Layer 16 of a small transformer language model trained on English Wikipedia (23 layers, counted from 0, width 64). Numbers have three digits each and are written without spaces.
A neuron's activation on a vector x is SiLU(weights . x + bias), where the dot is the dot product.

Input weights of the MLP neurons that the questions are about. A number n stands for (n - 500) times 0.00079.
n18 (bias -0.015): 496392633634567409405364500429528448397434408429432445456470641224627415812340755260575449433585675406411192578702757441567637677449410323503485619656184754607665567617691475430291481742244417
n24 (bias -0.012): 628433400509591479682419537488653435656524522562382543375380650540623482542335579622408616635751471392625319483508440428469337257519498457553558275255351863455413484590605417742622509446386316
n36 (bias -0.017): 645553649447585376649233412642437628565347382475506615690597537315316812496557286548460360574371650490574451506432165323473504543452459367591662681511308601459500366417473561548416512612501515
n38 (bias -0.019): 503487547556588600280411379506362614581481444610549578668623426606460526573378264365854532574646462540572465411708450732364629214512499297433330688488626427370441340342683427464407742510555612
n59 (bias -0.033): 648243563738451564602493552518518618443295435422428528416747351552414517727709669491635485379476499272386386371456484368708328501554489130365501832589512497485568302524658582654312580357457486
n61 (bias -0.024): 429609486490472587673468424159418432488349444623290428461453642306368562507406685539523585486386346403708562785618454464262517608397742573507551647530272464656504492605617630758246374545221335
n98 (bias -0.023): 540542665516617547359643650625280595325639412572537691488449435538538508655428491340449250375478520458341614736657359629511383477335635397472451566528500382320758586527468449298371335397544280
n99 (bias -0.007): 511567273501487446327621475249584220465533615754653353535686604449487554603695694591480339755567246631364432511547428378381444327459339402537453492632464484351203598634516234770159851343721612
n109 (bias -0.016): 586461506625487501500460389672204329303380503622396686407493497593391655577268344889297407227436647518352402757337642588667579557471636618501525395557483330453660318455691483779362536572435337
n117 (bias -0.009): 558664414743390356380334773576527449557479283521827495364208700240496393559714357496530546451630212546497275487489890547347654296436484340524546442641457442571702444341382870640729646501509555
n120 (bias -0.028): 363591438432616612602563399412544538553342520461579465538540276676443717685474228512430575704524460536556421709417579606396657283387389652374661494503643553395583531301545358465497428208257396
n125 (bias -0.014): 505715675485509294353444607516467461459473722644821567687589628478442487623336695639207442164839824403706497569482606410286563300422267744306531502405511297254384699578391547481271609532514545
n128 (bias -0.024): 345520398507577547714730617676302287598413505329737644486271428571449687493419450482349439677492394729545573596247524281832469400518453479753406436376399558447307357475670539537546846408411656
n158 (bias -0.033): 665413505425818352813699577482353667455353345407570288626437491356428703500445537488770218436661410471628505665615598476468866178229541509720395267447513287648216511531424514268479597420810415
n162 (bias -0.049): 607659629628672605500446476451499392313565476507447096509121555472600521702419320483491695478770620569513135473464521743655483532639523586347310367589341534724122524510347595259652294541634316
n163 (bias -0.023): 527586610328576567234414585569614319367443470556759399480288516621477500779607734733444363566422455550587501455559343673182339486498357608395499426688644501457333515596584506701681415522730612
n175 (bias -0.024): 667480475556673446337500415473509659577463388697671251401375470492397664687405473437672528443779672269274629137343564618226595565582400232651244082566369472793301592544523681524748510452587421
n177 (bias -0.036): 419587394493472531674649156559426397488383402641653745398588519281390475628219677447633231629504569468400510694730609363675337555241806355411601485424268675372761563709299400685431512332407444
n185 (bias -0.012): 602694722580547416494505773414524458576299360499793510535745246437611509555639724321621433242437720434584501439254336515422502610589616509445521414403494412325631506498591408615307042513553412
n202 (bias -0.045): 510651443500426315529529431479608337207348463444567564711823520331345556480423420562480518699515437570568591618880367903535460601315183025215610428321677537603296390813415440676728300350535644
n217 (bias -0.006): 607441304596626509382632474465510436523614385382499648327554516614427461490284443262502308365659550326561658580665534578595526632751459337249454372520484655862545431552483465920428376511542520
n222 (bias -0.027): 405272648383537517428559346533371704512345354623608492475292569477514404603482608337220639498650501505548732571781566621439414416462553397588480624601514632567287503374430450600575703474392880
n247 (bias -0.033): 524534510513730593612721677309622328481278404484526589518528402124453593562675457598689458469623583234743615404279442516637339591541630445696656395639513632449330504253539417413280313534496269
n256 (bias -0.012): 374714487532379576441488582513491520398353497431454285613397362597514538463193485479712575615572513422607565384502661533306343432518681470539411221734547323702498625523438629752596449536431378
n263 (bias -0.023): 640513623880352419515508527407424500596392609531525469523217556561574756359382241482601341261561728420567703351555676513298409346626501699576522304432461708437558575586529310412470530425450391
n266 (bias -0.043): 579533807279666399392448485606713358486333442162457348610606400696377677781465473752370492490690341382489454553663572584642447352557291635760118554565292686686279618587606513492689498295512245
n272 (bias -0.039): 677699524471280362522523306516656239249405584589648369758428507589587504533595375511874599307632239438325564442234435380435668452533546674531458329673466580556425366575275536456546434446510505
n278 (bias -0.020): 645794727610551424680471176277410438608316478442389342262604445572382325535364428411444435438474447611579364368244545593642324623516530545309424521500324571612497475225482820579329635760615487
n283 (bias -0.013): 730551849561453355423501424525440430725424348638735346608395348458384345548489537291622409603451610471467419621630444554617719554588381433544652536636470490088360480392570652410320518394607328
n308 (bias -0.031): 726527445608541375586524548508501555546499320665394628329392611539777559592352274265499452571566628574517189483592348549385293513516282748386478567439482421511516562677217684233488676477364525
n309 (bias -0.025): 416574674565358304525683558582660297377615476487522587723324303387556299484482539419362459711447470304736483687592415825617586402573496325367320406704566629581430493510457692268355606432549600
n318 (bias -0.046): 488582599649710413193577645301502494211400580219522693547461479460505504758652620944411321527384540360556537575404370340530562257377307543343738382335423757624491357534604489451281417343708666

Each question shows a token from some text and the vector x that enters the MLP there. A number n stands for (n - 500) times 0.012.

" Mexico": 568446464387507419440528405466638627591582530392388489430475513458721388335538435463428409535438482610349671612546684427477590594445484486363595350565449455498552513381541474543560557594669457
The most active neuron and its activation: n217, at about 0.73

"no": 476571445445494582418369360557634563559542468320494506566663326502703484238480565418488445568466412497400588496442548453516594537612340522474592513583377523556604586437518565296487587585541467
The neuron with the highest activation: n278

" they": 435427450485418458358508422451452594540391421548458468478624464499595615078578439673501470440588554654422618482538532530531508631567419578663545487615525454440468441629452475453487421466514520
The neuron with the highest activation: n263

"D": 519394532458548788475474371585599484317512565422483547457535497385594425213549468609458438737522499528386597490604469435459571516593434575426603512471500426362558621518502503388578484456462506
Which three neurons fire most, strongest first? n202, n120, n177

"al": 442431425360494605567372347492605507557588557496359470568598497558797403199441506472428544589417413634521519541493455428414611620483469455552494531486444539576676424495512627437434446576531461
The neuron with the highest activation: n61

"ira": 545490539408432597472550306643698520576553555312343492513605458491616552164387437516378475630326455533508553565530458470514534586531399501550670401445476555423562515523534536548519588500485437
Which three neurons fire most, strongest first? n36, n202, n24

" especially": 488395366571525425268449351545431476596438564391407523493501497606592443235671403526514373527581558660414622517579567485492654646462421523615537495471409460448579523508602541455479510539559430
The most active neuron and its activation: n263, at about 0.64

"nt": 572466393529514543477509513601511383658508719378361580460567430478552432235483500583407402520499502483452549617536512424549523770644428582460545457472564291514579497533544455346394423605452503
The two highest activations, in order: n109, n217

"ers": 585509420558408593371457463544545647621531619433466464484538528500653406155489462559441456458511553600416638508313419552481616553551286448595526469613513438524503346478511571375513469632551539
The most active neuron and its activation: n175, at about 0.34

"vis": 674464433498313498429512394688531418594532543367476454553569311456630475303488452416411420704446438582449534608491560461443616545651445610489548569546496342452574560495548520389481439543476597
The most active neuron and its activation: n283, at about 1

" de": 429384554441345634458552326530584510614585567353447416508505476638656385361511522442485571519598491680380536472553554359343584610538489452376634499488531499471621469543641566427449451594449368
The neuron with the highest activation: n18

" (": 421469362301404653498606475521655546482496506445541388511617475602634380370478623567494541484597499672479486500443567507556662480466438526558525423460465281330468454379542589583619380509580437
The most active neuron and its activation: n256, at about 0.39

" our": 541425502438523594357472306575617375400450610514359504418633489486562390160617449613378500519625458593488605486540554512437509622436524625649555448538431469415478471608503552433527509569564465
The two highest activations, in order: n272, n109

" Emp": 518446522456401683433471335447557498635646544453424522471739380380578553322481504431432470597531410589348594499630529446391469644398507637404651392539569453439623492458521511502557588465437501
The neuron with the highest activation: n177

"ct": 576506421318493623476415537490526515593616598405533592580586392431570388151486613590513391576467421532472500521407550442405576590621520553484397482494504264625599508622504540396466399574488526
The neuron with the highest activation: n185

" Re": 406528487467328720426548392526532476529565494390480577453613526497654542180501497476352358651560516582289567471602513448471527471489438537410656443546586514447667547571516576385511513471513458
The most active neuron and its activation: n177, at about 0.69

" well": 465512400625484493301486514373349490512593573315532430504548559541587370272625514502442508431519487568445691546598514414554570582515425734553599504438401370437522447465552550456553463607631418
The neuron with the highest activation: n318

",": 298474375474489459470585396522554625602480546413497426537486520503692445227548496565523520428534487634484539540512548423387598497514454386713545430660544372269623469487553575479539468508540492
The neuron with the highest activation: n117

"ez": 519388419423346665475559466517559571713622502480430447564523527521830335241395558397443429510476417620435499523441484486524661602555460476494563580458537443537603489410483486430376518534512514
The most active neuron and its activation: n308, at about 0.2

"\"": 466573466451497590395504565444511576520445525339481494584473553415714305186500679482558448453443504619443602468378565396497586600575472459654451494512525306489573381505573536412527504640493565
The most active neuron and its activation: n185, at about 0.67

" this": 421462367428537494444375485444509527376513612467389590445585498533511459119651521620489411504584539684419569391570608445420496613538559599650464472528449392611523522632507521360455496446553515
The most active neuron and its activation: n99, at about 0.21

"s": 479516338480476643419367400485581584606523538445448431522478508518655443219502450575469449459434501748488553503308480516469644614521366488592527511622557437562493401571555612362476409665464504
The most active neuron and its activation: n272, at about 0.22

" etc": 534453322559442650401462434427551464557569620436367325583540447442668426276506435638468473493575464621343587661608388519559544620555463636524453483528586457471408481493564417420607370506606520
The neuron with the highest activation: n162

"ly": 494294464530352638360399497517456573547473513397399420485584521541556501303643532490581477428500529594470597518477520308405660574551480440713370542654496479438465483488556509343511596562623525
The neuron with the highest activation: n38

" week": 484463450523328718302533530514478521465605558363496594492682555413635407351464392511423524560512496654377657455484398458354519503421471525492576501675569435478649478412469569420524594585551416
The neuron with the highest activation: n98

"gl": 464365489503463685401557407566515378523739512342531569544604473427487583300547444460413320550569574517453555626575569365382524529666609588483623498445476400450539549411492529377570420574402500
The two highest activations, in order: n98, n217

" As": 417517462458412729500456317502589534640547527442397553395454460552634497150569537481550354592525459637438551466599628561534465501364364540420661448537572419464572540572565482467464499412565483
The neuron with the highest activation: n177

" variety": 478562363649551647388401395563394526356441564456345556453555392565624393150538554448474409550410514554482670618608566528514578606477468536560553460547519513489478473473485560344489509644559423
The two highest activations, in order: n98, n109

" Ad": 345489390447426743506498414613672385524613603465358462480638460556541499261472491468414497532650356556370564474563525485442506623442529417507681391416476459537682613515485496504402508554525495
The neuron with the highest activation: n177

"ographic": 438406325476531530445372418592501506504503634433374524481539441526494401131539545535443496582453530614468520572508495418441629622583520571627522521499379337700634599452588548414449462584467511
The neuron with the highest activation: n61

"P": 524569493447498773469466409549639547459580564393548484441532433410619461132518461546462378623512474588360663484646502519547600436467380499470653410466534478394559577514495507532533495390417487
The two highest activations, in order: n202, n120

" ph": 490472387601598651454465392553720521565570538383363425440590502543527326240548513560377359578647463574356553549576600522470502554633490498456451395442529448548415569577414490364503418581605546
The neuron with the highest activation: n217

" group": 471431496611443610325459506522585581502464615385352410588548429652682473246519499533438525531572475644378608553372474425479581534593411445490513431673567453499587429450523535279429453641518520
The two highest activations, in order: n272, n256

" sometimes": 494368315493475379321508438451403529549520540389302463457561526633676490282656606544575427412517522657422607498550561477495620457580449542613593525459372443399591527542608572453542527479539407
The neuron with the highest activation: n263

"es": 451538449400394663472522431505603554697579599406450514563495436470791537182379539528521453522411465622426626484442482454536574610503354544475630553514435467543545503478558505489357418571428360
The most active neuron and its activation: n61, at about 0.31

" groups": 483439435519416573315525465548606610549477580443436447517542401589635410204544411555462430502531524694361612545439495471437561567543296526565568432715549551521550420510488507354415446604598512
The neuron with the highest activation: n272

" venue": 534448476445478531252442428591456521448537538354388513484544489537714367356463530491417594654490517620416625550415422481351565545506380585474566441715526420558670438501555458424501535620611466
The neuron with the highest activation: n163

".": 353473460232498644500534476357510570588473568417508457552454483442660493429459481533504555423575506747413578546441563477467638535598400491493607561553402329326686499559421507395564518500538503
The neuron with the highest activation: n120

" where": 374473346487584531440440374535486558507419390409442551570475451526679467248567451577494410545656455630489635593477608483444509600575442455549412510564435353317670550543532599486576482410663444
Which three neurons fire most, strongest first? n117, n98, n256

" for": 395372501518611549429395368509514560588323628455431491465599322503621467223524419549449452587664415572483586495481626517514564550567462470631495572534510389336546475558651451557600450471569400
The most active neuron and its activation: n38, at about 0.62